Layer 7 of a small transformer language model trained on English Wikipedia (13 layers, counted from 0, width 64).
A neuron's activation on a vector x is GELU(gate . x) times (in . x), where the dot is the dot product.

Input weights of the MLP neurons that the questions are about. A number n stands for (n - 500) times 0.0021.
n1 gate: 568 427 410 384 479 613 561 790 575 521 485 602 497 590 668 488 617 555 786 502 609 639 459 462 481 487 527 602 532 438 419 548 486 454 756 557 666 519 613 506 432 464 666 421 567 601 331 561 620 591 402 478 486 444 639 792 508 567 400 362 287 387 468 477
n14 gate: 365 542 548 392 561 443 569 341 463 337 167 509 484 463 601 628 411 378 430 469 549 290 398 691 669 786 435 634 680 338 632 550 468 390 408 560 397 743 633 482 511 460 540 545 539 356 528 585 418 550 427 578 486 612 588 518 366 591 623 456 340 676 419 669
n22 gate: 580 678 612 550 517 339 433 593 567 588 381 604 409 654 466 498 601 461 440 554 587 509 330 285 529 460 377 477 546 637 390 527 477 718 731 544 710 504 281 477 626 409 563 488 557 433 761 448 360 686 584 504 511 420 601 388 384 561 251 383 354 483 350 472
n23 gate: 495 574 372 467 504 464 481 610 535 411 667 388 607 644 481 539 462 651 436 487 430 437 567 590 510 402 495 486 512 493 360 555 589 421 522 451 482 646 730 585 586 657 348 664 507 551 493 383 376 403 651 554 429 529 440 402 409 567 554 528 529 478 487 603
n26 gate: 448 591 659 424 377 582 462 260 427 639 439 537 402 497 548 483 525 502 409 602 363 348 494 263 608 632 468 546 537 649 385 711 398 608 701 329 493 573 515 325 697 584 674 577 469 395 464 464 554 468 327 601 507 474 683 324 523 588 428 514 621 596 496 285
n42 gate: 528 621 719 425 515 541 723 473 599 448 445 522 451 527 749 363 189 656 702 596 598 376 473 596 525 589 613 413 557 454 499 341 502 535 782 631 631 541 474 602 585 422 529 459 718 514 727 505 386 726 690 397 466 765 530 532 631 353 372 305 407 456 454 587
n52 gate: 573 633 432 233 699 470 548 500 233 326 456 308 508 500 430 478 415 436 257 593 694 490 432 543 624 565 455 715 425 544 427 508 274 331 382 494 624 569 755 369 279 612 462 397 518 539 317 625 807 810 439 390 554 434 523 478 598 549 400 534 489 481 453 548
n57 gate: 759 471 483 330 573 386 635 630 463 360 624 326 519 551 327 682 305 582 430 515 551 553 605 472 483 565 467 174 450 317 426 506 452 532 522 652 529 291 548 509 529 673 698 379 591 551 275 712 570 533 456 561 656 725 551 578 573 457 654 416 754 375 512 430
n59 gate: 386 607 424 504 462 653 396 612 598 430 531 389 594 673 623 541 702 345 638 453 395 378 555 656 487 533 237 471 635 566 528 512 445 595 352 540 584 367 489 526 549 536 660 536 431 463 396 435 386 451 422 500 571 546 662 339 549 354 480 578 435 580 483 721
n60 gate: 385 576 532 547 542 632 411 574 420 540 545 409 557 572 562 480 534 676 446 383 554 444 470 669 529 454 477 604 446 632 487 675 525 530 600 490 507 417 521 429 535 464 532 612 585 480 378 331 502 408 635 605 562 502 485 473 491 469 503 453 444 497 576 535
n70 gate: 361 403 551 293 567 308 468 463 764 678 474 606 209 437 515 691 473 512 516 314 623 658 627 432 473 353 526 559 592 597 589 278 541 407 348 608 658 528 567 622 406 471 537 384 533 617 467 527 668 305 504 564 358 476 597 463 706 483 375 479 374 516 408 690
n77 gate: 511 477 581 586 302 592 454 521 519 390 510 415 476 474 378 414 165 488 457 499 453 375 597 572 347 465 690 432 416 348 713 436 643 413 322 721 432 564 552 779 571 526 744 401 228 470 396 498 559 677 669 472 517 537 490 510 494 340 490 515 491 488 714 624
n79 gate: 505 476 530 503 398 313 384 284 681 608 638 594 417 385 724 473 471 356 301 493 455 619 290 561 385 521 516 531 379 509 557 354 552 559 462 407 458 564 510 547 469 709 521 402 568 514 422 531 651 650 375 591 511 725 530 451 479 527 281 580 563 377 481 664
n84 gate: 413 318 672 488 595 493 358 367 545 568 423 502 360 450 409 387 551 509 562 417 292 443 445 574 415 403 468 580 508 373 740 521 420 480 586 523 401 422 576 517 702 390 523 543 717 561 462 358 620 429 521 668 460 647 436 478 259 448 283 300 305 437 523 704
n92 gate: 578 425 579 586 322 355 755 485 290 347 309 379 374 562 509 342 375 380 487 693 565 298 709 343 533 379 521 473 544 530 434 557 535 441 534 508 502 552 336 633 703 385 651 438 438 627 682 491 310 643 557 356 341 312 628 513 821 316 425 641 598 455 754 500
n119 gate: 670 621 520 442 487 434 624 398 344 602 440 588 436 456 565 463 329 617 433 515 474 518 450 442 389 400 406 605 441 684 575 413 460 405 626 388 409 415 477 285 559 551 521 695 542 481 401 660 690 789 456 508 333 577 535 603 341 650 523 536 478 489 713 320
n141 gate: 525 420 521 534 418 332 402 574 480 790 450 433 471 498 533 401 584 561 532 454 587 577 619 547 580 458 307 250 615 578 326 610 502 538 470 606 328 293 407 507 627 375 546 642 402 641 695 458 339 540 586 610 313 465 561 456 332 718 470 487 361 503 611 409
n151 gate: 441 435 589 338 493 602 601 396 394 398 270 594 399 594 538 512 553 561 607 350 341 407 656 543 372 672 406 736 674 321 787 471 540 381 466 431 730 607 504 605 649 535 574 569 782 467 526 515 600 265 522 541 572 491 437 514 572 673 519 409 289 439 526 421
n156 gate: 448 679 564 308 575 569 522 528 421 578 394 589 487 473 746 759 443 567 635 748 535 795 624 522 408 651 170 464 740 583 503 329 645 559 655 361 547 240 672 553 414 586 516 376 514 465 305 478 477 531 486 658 400 645 493 555 429 641 389 353 174 378 373 353
n164 gate: 324 677 525 641 520 533 356 478 352 703 404 403 373 510 598 590 581 490 472 580 587 504 237 353 467 282 268 619 525 606 373 534 534 330 346 556 360 374 363 585 584 382 408 368 624 507 567 417 494 698 749 555 424 323 639 292 388 658 405 447 496 491 370 585
n169 gate: 258 756 478 414 530 637 470 471 331 491 719 289 622 639 406 663 552 396 591 518 575 552 506 538 488 497 440 488 472 519 588 584 620 404 505 422 708 425 504 524 529 485 617 556 514 424 368 417 412 582 435 432 650 444 664 352 415 437 413 576 529 512 445 478
n190 gate: 560 702 535 456 526 496 398 387 655 518 394 784 476 394 553 534 507 485 546 550 328 438 515 272 394 544 321 428 468 520 443 301 632 521 541 589 467 778 464 485 492 243 468 504 574 122 425 429 628 452 641 527 627 504 527 422 694 507 525 490 430 757 313 645
n1 in: 622 355 656 414 379 397 223 373 592 482 653 425 757 645 360 438 504 421 755 454 822 819 560 649 511 232 624 407 476 484 679 517 635 512 435 353 286 753 597 461 525 432 369 262 746 750 435 726 781 700 417 425 381 586 535 606 476 263 267 374 201 374 355 732
n14 in: 649 226 482 469 504 651 387 456 499 353 468 476 410 398 518 218 370 608 493 605 530 613 432 398 464 592 562 426 390 579 392 499 526 633 568 593 452 575 571 396 492 416 282 542 363 563 478 423 259 607 543 346 359 586 232 527 310 357 585 623 417 482 460 520
n22 in: 478 227 690 353 597 401 287 618 387 903 773 935 759 504 654 362 371 570 458 431 664 540 397 391 680 503 327 556 660 532 597 650 356 476 535 572 448 631 600 112 914 110 65 661 509 340 493 675 573 331 526 316 707 534 446 739 280 226 594 378 307 458 580 413
n23 in: 384 442 609 430 434 534 356 402 399 512 553 530 763 338 497 641 531 521 329 538 361 582 332 645 433 323 467 443 506 565 529 524 522 709 358 464 375 492 451 640 756 459 520 523 540 371 442 445 254 374 309 482 468 550 358 692 647 475 564 246 376 396 438 531
n26 in: 539 635 614 511 311 732 599 341 434 404 374 406 278 498 497 348 412 421 567 394 403 296 623 293 388 755 414 419 354 217 509 502 467 495 514 364 550 420 445 483 611 609 545 680 614 458 442 454 684 456 613 572 660 607 474 446 383 626 571 588 478 556 528 486
n42 in: 490 687 369 203 698 729 507 627 697 461 348 486 489 389 436 322 616 465 669 700 435 315 548 650 724 389 557 645 573 648 527 518 512 422 734 341 523 531 654 468 336 388 459 501 602 371 422 383 355 567 453 317 501 585 800 611 400 374 561 484 486 545 517 636
n52 in: 478 679 413 704 569 396 419 289 394 527 579 289 588 653 536 372 518 635 695 504 576 569 603 759 405 735 149 451 567 517 467 439 494 562 277 519 346 467 631 562 514 570 591 543 685 455 337 518 486 344 426 671 469 555 420 602 496 510 497 524 462 454 512 530
n57 in: 612 682 533 548 638 195 399 229 668 724 531 581 487 452 705 641 497 569 236 237 600 616 323 623 518 469 444 755 659 763 548 238 289 418 451 605 547 630 545 628 519 468 362 567 733 580 467 606 497 433 521 552 514 427 541 612 452 356 389 472 369 498 508 522
n59 in: 436 426 490 458 556 526 514 500 615 373 360 491 318 259 512 366 370 628 440 654 572 422 522 339 520 491 644 678 563 532 498 495 464 534 573 765 552 671 294 350 509 388 285 528 493 607 637 635 487 299 452 377 447 436 528 443 441 559 371 468 446 542 591 481
n60 in: 424 785 493 569 552 533 428 594 321 615 358 574 490 541 492 489 599 479 531 488 671 525 574 440 612 499 689 249 548 477 502 527 506 571 398 612 643 412 778 431 578 464 515 530 719 623 566 411 493 358 401 499 609 724 601 334 639 446 282 453 438 493 648 493
n70 in: 486 482 512 450 441 344 306 610 537 325 623 618 267 388 751 353 542 422 555 479 443 483 631 436 315 347 282 599 685 504 651 659 483 593 449 504 529 539 698 394 336 285 315 437 243 443 521 359 409 506 321 477 426 570 608 446 243 518 268 602 604 491 431 623
n77 in: 424 574 410 501 515 460 438 382 519 318 447 348 544 647 276 410 416 484 404 599 370 588 642 425 484 404 490 503 464 441 560 652 444 409 352 374 409 399 508 391 531 619 562 614 538 492 471 326 405 546 402 311 360 599 461 388 654 358 517 406 364 571 657 654
n79 in: 491 551 433 569 526 565 551 197 570 505 484 397 450 592 428 450 291 445 599 425 458 433 491 621 642 549 607 562 476 656 689 469 436 427 434 578 625 615 453 529 456 628 376 623 385 478 534 479 550 651 553 443 290 332 475 631 582 363 669 623 648 341 280 345
n84 in: 520 466 530 441 432 495 509 469 458 363 418 647 513 488 601 433 431 441 390 600 616 521 359 363 526 528 591 639 545 616 574 405 464 254 759 513 569 533 630 397 634 448 644 563 391 517 464 402 593 445 526 481 409 464 550 559 737 396 727 330 623 654 592 352
n92 in: 490 433 455 567 366 362 406 559 374 390 407 238 667 545 473 461 332 524 428 404 623 349 711 238 360 471 798 610 339 355 468 390 366 363 253 533 534 381 527 430 559 138 682 448 549 663 405 204 345 823 526 437 494 159 614 454 592 584 418 734 502 551 530 518
n119 in: 330 713 333 660 559 453 599 180 470 476 547 485 536 542 569 603 477 527 530 340 358 590 683 734 560 473 260 410 348 602 453 509 429 465 450 499 576 629 495 497 733 669 340 534 690 265 559 366 621 483 480 461 635 438 477 769 276 491 449 389 363 433 570 613
n141 in: 548 375 597 595 565 527 461 633 452 540 409 552 542 730 388 460 568 840 545 521 330 652 749 310 508 674 345 445 566 580 498 477 369 664 571 497 387 347 264 346 673 246 558 614 652 361 613 337 468 495 482 459 498 572 503 601 448 507 576 368 594 591 450 394
n151 in: 599 378 628 601 640 568 419 481 571 673 626 419 629 441 818 409 450 603 383 293 528 782 200 535 450 418 729 675 289 749 357 532 439 819 555 545 404 352 475 549 590 436 687 450 504 567 432 468 491 678 614 538 572 566 626 525 347 234 507 453 416 433 476 477
n156 in: 477 403 628 494 244 683 424 589 403 315 283 659 579 374 405 527 234 468 383 670 598 520 689 453 199 478 634 364 560 202 652 500 686 255 324 419 736 427 772 492 629 492 436 502 55 780 211 551 291 662 736 492 361 477 444 635 534 248 559 533 424 591 689 414
n164 in: 513 490 798 483 592 380 522 416 381 451 422 460 468 422 283 592 420 461 658 598 305 381 560 495 548 623 462 382 593 497 711 762 508 523 450 368 551 455 354 548 581 531 275 298 484 434 509 754 306 454 625 448 550 762 612 475 339 421 581 481 691 648 672 386
n169 in: 492 546 638 399 523 421 523 524 711 429 626 521 470 455 392 485 383 581 366 498 409 502 488 484 470 500 594 461 518 562 506 303 676 545 331 400 585 483 299 648 756 377 368 221 304 456 550 611 520 493 519 376 619 556 414 310 693 424 342 668 522 531 458 762
n190 in: 347 374 457 633 516 372 425 714 501 661 484 983 450 494 542 657 712 305 435 604 840 413 560 564 344 436 325 772 537 545 324 631 354 550 566 519 500 468 599 607 615 284 359 370 528 372 736 804 623 679 525 414 520 594 538 690 515 455 447 412 505 610 561 393

Each question shows a token from some text and the vector x that enters the MLP there. A number n stands for (n - 500) times 0.0062.

"ling": 218 538 497 531 596 531 488 294 680 483 797 609 496 666 429 389 578 742 382 588 536 298 511 551 510 394 746 437 543 441 519 623 522 465 436 542 534 631 499 396 558 537 536 459 454 552 453 426 565 441 722 547 425 438 323 406 634 399 504 485 399 494 501 607
Which neuron fires most, and how strongly? n77, at about 3.7

"iller": 220 470 362 496 457 512 451 347 632 401 715 343 451 708 497 449 789 724 524 601 509 387 528 588 479 461 533 443 572 462 546 599 456 466 384 587 494 598 416 542 499 493 370 564 510 550 479 407 548 341 669 615 396 570 285 200 491 366 536 455 488 406 454 549
Which neuron fires most, and how strongly? n59, at about 1.3

"=": 295 374 433 233 562 668 523 349 581 440 590 716 505 635 564 529 523 596 369 626 658 410 688 490 534 555 542 713 599 475 640 505 568 572 455 498 476 525 450 401 527 502 475 558 392 609 391 359 337 547 662 439 464 622 611 634 435 372 472 439 410 423 570 533
Which neuron fires most, and how strongly? n156, at about 6.5

"D": 426 562 473 506 485 465 265 639 280 598 618 405 629 669 385 598 694 793 342 283 629 303 550 538 565 510 462 575 450 435 443 475 549 483 440 333 348 558 393 402 528 628 569 401 412 607 503 510 496 551 632 425 525 546 610 530 497 464 553 599 589 431 604 351
Which neuron fires most, and how strongly? n141, at about 1.4

" (": 533 603 546 502 664 670 478 410 517 552 746 514 612 691 574 412 568 636 459 472 574 298 532 593 503 427 742 654 514 525 488 681 663 490 406 310 576 660 435 534 520 536 518 618 426 637 347 474 525 378 559 507 332 585 699 443 554 451 582 383 580 457 523 383
Which neuron fires most, and how strongly? n60, at about 0.99

" region": 309 519 537 483 504 553 459 274 507 344 672 504 490 537 419 467 738 745 561 617 554 385 633 677 536 504 458 769 491 554 572 636 521 478 493 426 544 449 510 366 513 416 538 580 397 493 330 479 431 310 738 574 484 613 441 423 374 423 523 372 461 489 610 478
Which neuron fires most, and how strongly? n84, at about 1.2

"s": 286 471 456 660 573 598 590 187 595 409 657 554 609 611 552 591 390 747 506 479 503 301 629 486 567 526 601 669 615 471 639 521 608 509 492 393 533 382 563 404 422 604 437 480 611 465 399 479 465 394 756 555 487 428 386 535 436 462 505 481 408 442 591 484
Which neuron lights up most? n156

"p": 405 482 432 483 564 534 469 460 520 439 655 547 605 536 413 635 626 676 426 436 684 131 529 549 607 567 586 417 279 450 445 509 539 566 442 333 388 597 542 463 557 539 516 326 456 559 586 622 533 455 687 463 484 531 509 610 490 314 520 714 567 396 408 622
Which neuron lights up most? n70

" |": 377 366 554 658 519 611 533 190 443 479 599 493 495 594 613 571 432 616 437 446 530 394 619 608 625 555 720 806 486 400 518 596 573 542 588 535 470 519 593 440 426 516 421 523 508 587 461 553 371 539 574 458 517 722 619 511 507 426 525 606 607 351 553 529
The two highest activations, in order: n79, n14

" to": 404 528 468 557 605 559 600 134 596 425 775 495 602 623 529 438 491 759 539 568 532 340 551 621 543 419 452 688 410 631 495 638 515 490 522 375 510 478 527 350 475 587 510 530 340 428 402 482 539 702 707 428 458 587 564 477 523 495 476 544 558 401 597 423
The two highest activations, in order: n119, n52

",": 436 599 607 549 613 632 524 415 513 453 662 572 489 645 509 472 582 413 510 546 615 201 484 574 641 404 791 728 520 434 461 611 573 497 516 430 464 508 479 337 471 568 541 489 479 635 393 432 509 593 584 434 278 632 353 537 538 470 552 604 553 605 557 382
The two highest activations, in order: n42, n92

" five": 364 476 479 542 543 523 530 228 603 401 823 700 652 658 625 516 384 712 469 380 662 289 543 544 534 524 473 553 539 315 461 583 550 537 644 380 585 483 469 457 545 531 582 412 519 575 379 571 361 511 667 488 423 554 453 667 481 417 461 449 653 438 518 590
Which neuron lights up most? n57

" a": 481 569 473 414 685 490 578 260 691 504 841 453 538 639 542 589 522 761 300 356 527 278 486 616 586 467 560 586 429 425 493 569 456 531 545 580 592 429 488 372 457 584 627 480 469 591 310 554 494 431 707 487 488 602 502 589 464 442 580 495 629 442 512 550
Which neuron lights up most? n57

"\n": 401 517 534 389 535 637 543 248 531 627 683 455 489 604 512 517 735 701 361 416 509 376 605 647 631 516 580 765 464 490 551 623 567 528 465 359 556 511 430 446 532 542 683 470 312 596 390 409 419 294 532 560 479 615 630 529 520 505 552 475 695 494 522 507
The two highest activations, in order: n151, n23

"-": 551 288 555 496 569 634 244 539 422 685 624 421 455 562 528 430 687 676 345 352 564 335 559 713 430 486 395 562 514 501 658 585 442 553 645 330 352 493 534 362 436 448 475 619 465 620 496 498 444 438 619 449 340 551 544 535 500 440 588 456 741 439 579 271
Which neuron lights up most? n141

" 2021": 331 440 685 680 578 394 442 460 546 534 695 717 440 666 488 383 582 559 377 559 479 286 678 632 506 492 633 578 638 429 361 405 524 483 608 468 563 509 522 434 458 641 435 500 440 568 420 367 464 376 715 524 353 668 322 491 509 338 442 446 414 500 539 461
Which neuron fires most, and how strongly? n84, at about 1.2

"oss": 495 458 446 582 616 341 357 467 543 443 598 587 492 515 425 575 487 552 376 601 586 200 433 406 487 628 403 412 556 376 393 574 515 464 520 516 391 578 545 454 402 474 419 609 504 483 467 455 461 330 702 534 349 259 517 177 451 438 505 343 340 386 530 691
Which neuron fires most, and how strongly? n22, at about 2

" Arab": 312 430 501 566 528 585 398 516 532 350 699 283 520 596 390 527 580 573 501 433 511 381 561 603 493 418 546 722 511 395 560 643 597 454 646 511 477 439 414 438 530 378 520 615 345 546 311 576 483 469 840 461 328 609 576 369 546 397 364 549 598 475 568 573
The two highest activations, in order: n77, n169

"ny": 361 358 634 600 592 488 317 551 463 391 516 420 577 654 574 441 513 870 409 479 446 367 499 548 469 476 447 643 423 486 472 485 550 410 623 417 265 638 508 363 417 408 522 460 437 510 419 516 541 377 524 619 270 497 404 231 498 517 546 346 657 594 525 519
Which neuron fires most, and how strongly? n84, at about 2.5

"er": 287 538 546 573 558 538 407 359 495 627 596 448 568 577 535 373 662 703 370 459 508 385 474 548 449 373 525 639 555 504 650 461 443 422 554 359 460 624 470 303 551 606 538 519 350 487 438 436 529 267 568 529 253 579 337 286 605 434 431 234 645 578 604 498
Which neuron lights up most? n84

"on": 299 380 582 475 625 527 503 364 549 547 710 353 575 492 534 491 535 702 454 537 493 317 544 548 533 477 487 698 583 315 586 456 530 515 480 522 460 579 606 128 623 543 486 419 494 481 405 433 474 324 681 566 353 482 287 379 495 507 418 391 450 568 674 438
Which neuron lights up most? n84

"ke": 372 279 598 590 252 530 413 474 634 418 571 375 674 570 489 399 670 660 514 529 584 385 666 429 643 438 483 586 270 629 512 583 565 415 324 475 360 676 548 595 459 366 429 292 495 528 519 538 429 544 502 477 517 581 376 330 518 601 471 415 582 546 591 605
The two highest activations, in order: n92, n77

" in": 352 469 432 599 618 501 548 140 563 393 714 581 595 637 542 472 538 739 448 526 541 340 545 632 517 510 587 687 440 525 592 636 538 472 501 438 649 347 525 273 399 537 451 480 431 520 377 507 542 700 629 454 373 480 628 465 510 433 439 542 389 396 562 521
Which three neurons fire most, strongest first? n119, n79, n52

" Commissioner": 244 427 463 556 510 665 502 396 602 471 659 325 532 593 421 416 645 672 630 355 460 410 495 676 490 467 492 729 515 362 463 666 492 406 472 526 572 459 531 494 351 542 416 676 488 457 607 381 342 275 687 566 441 562 347 415 471 460 333 543 593 495 601 546
Which neuron fires most, and how strongly? n59, at about 1

" Ali": 411 485 444 647 580 574 473 645 532 515 653 554 569 583 508 482 589 811 366 346 593 359 650 631 582 435 374 605 493 398 526 566 590 492 476 333 487 389 418 485 387 561 597 641 530 403 518 439 396 634 526 375 355 677 606 325 472 535 312 706 679 599 509 566
Which neuron lights up most? n141

" 3rd": 472 403 470 631 504 527 441 326 404 415 764 473 564 612 613 420 551 628 369 438 603 311 679 642 617 421 612 691 449 293 516 644 486 464 575 482 611 505 411 468 483 478 636 478 506 625 503 501 292 542 656 476 422 578 518 597 561 488 405 566 627 542 594 738
Which neuron lights up most? n92

" Group": 411 480 484 586 534 627 550 334 401 398 645 487 527 652 511 545 566 686 382 460 601 271 557 561 461 427 460 737 456 230 484 693 457 479 539 522 480 391 374 462 475 597 488 619 517 496 404 606 330 423 606 481 510 678 410 591 493 376 372 469 563 440 612 689
The two highest activations, in order: n77, n23

" an": 447 538 417 352 583 544 623 368 687 555 819 493 560 640 517 540 539 751 309 368 522 287 485 555 648 454 578 640 486 405 478 547 518 532 622 564 606 387 514 437 438 599 641 494 498 558 369 557 492 481 726 476 543 707 589 574 479 422 526 423 600 438 552 622
Which neuron lights up most? n57

" season": 228 482 541 584 546 446 363 331 491 486 580 585 458 720 575 423 716 666 538 574 488 358 565 655 408 612 550 654 589 490 555 596 448 439 546 376 547 447 521 421 452 574 527 484 529 607 346 421 520 441 776 487 450 484 269 349 434 319 627 473 453 375 596 524
Which neuron lights up most? n84

"w": 330 370 546 575 453 547 333 488 351 576 572 310 553 537 675 501 593 688 259 431 431 354 630 526 638 615 564 515 321 370 588 578 512 514 640 418 412 657 627 532 381 381 518 471 361 551 544 475 267 548 545 625 377 547 375 436 502 495 462 483 617 596 477 672
Which neuron fires most, and how strongly? n14, at about 2.8

"ci": 368 413 534 721 479 291 488 460 430 445 469 554 558 497 677 534 380 672 390 771 594 288 531 466 612 494 532 425 530 437 602 462 640 597 453 602 428 498 661 369 277 519 447 576 485 421 497 377 395 433 607 562 568 490 521 437 368 412 280 420 471 396 504 668
Which three neurons fire most, strongest first? n14, n60, n156

"urt": 394 526 512 536 459 517 363 430 510 497 556 452 323 676 678 454 637 872 559 378 541 365 570 532 531 562 629 469 655 471 595 541 466 458 394 549 411 550 599 575 473 377 535 454 359 598 517 309 520 310 582 608 395 697 409 346 510 436 514 609 477 502 634 757
The two highest activations, in order: n70, n60

"pt": 303 460 475 472 585 464 430 384 429 405 630 556 419 750 541 549 620 715 343 401 507 467 610 627 504 367 617 497 576 465 519 649 427 388 431 550 370 679 582 503 386 425 493 345 462 577 445 405 505 341 605 729 574 420 538 279 499 474 363 654 392 569 611 622
Which neuron lights up most? n70

" on": 363 607 433 359 582 520 516 97 620 490 710 497 595 676 547 383 492 813 396 569 572 297 592 603 524 450 508 664 424 489 551 554 511 480 516 353 636 435 525 347 454 574 496 517 439 482 353 501 502 609 568 414 419 511 571 361 478 463 525 417 438 494 541 488
Which neuron lights up most? n119

"fl": 367 384 539 492 629 491 493 511 340 393 625 491 519 422 591 401 720 813 466 493 491 280 549 646 523 562 360 499 443 517 551 516 461 471 379 549 352 541 632 149 497 581 555 524 434 576 679 520 359 345 627 572 427 503 695 488 446 477 612 620 498 452 502 694
Which neuron lights up most? n14

"ex": 518 466 449 615 547 484 376 336 664 471 761 522 364 603 286 333 619 696 336 453 572 267 404 515 485 525 406 527 478 410 566 659 556 503 242 483 497 570 562 479 549 534 515 484 509 535 611 477 575 268 717 433 446 610 425 503 481 495 494 641 370 434 575 547
Which neuron lights up most? n77

"lis": 326 378 475 483 686 432 407 442 513 499 748 843 478 578 364 586 538 710 549 431 575 282 533 370 529 442 418 437 588 510 417 579 548 598 397 544 411 598 685 591 497 485 497 491 343 399 360 435 544 373 537 552 416 480 560 282 517 342 546 493 468 382 596 668
The two highest activations, in order: n70, n190

" 2nd": 458 496 400 558 566 517 476 354 501 394 789 435 536 658 554 418 549 671 379 467 581 268 650 628 558 466 638 714 487 297 532 645 459 449 593 470 672 462 381 452 493 484 628 499 476 635 485 494 341 490 707 476 384 501 487 500 542 498 466 555 626 519 590 648
Which neuron fires most, and how strongly? n92, at about 6.7

" is": 352 605 523 489 572 518 620 210 669 561 728 487 587 609 527 581 566 758 493 303 512 312 557 651 623 482 545 676 358 710 426 652 603 596 569 431 461 468 465 441 472 433 548 488 528 482 397 464 406 373 662 598 547 618 486 460 440 459 585 461 583 410 508 552
Which neuron fires most, and how strongly? n23, at about 1.7

" and": 430 460 493 539 572 528 468 320 523 480 715 660 533 585 545 488 596 602 343 455 491 175 435 522 598 460 561 743 450 494 496 576 494 505 564 436 620 394 625 298 338 609 506 308 528 468 442 432 482 600 621 462 532 696 554 476 562 528 529 601 658 459 632 379
The two highest activations, in order: n79, n1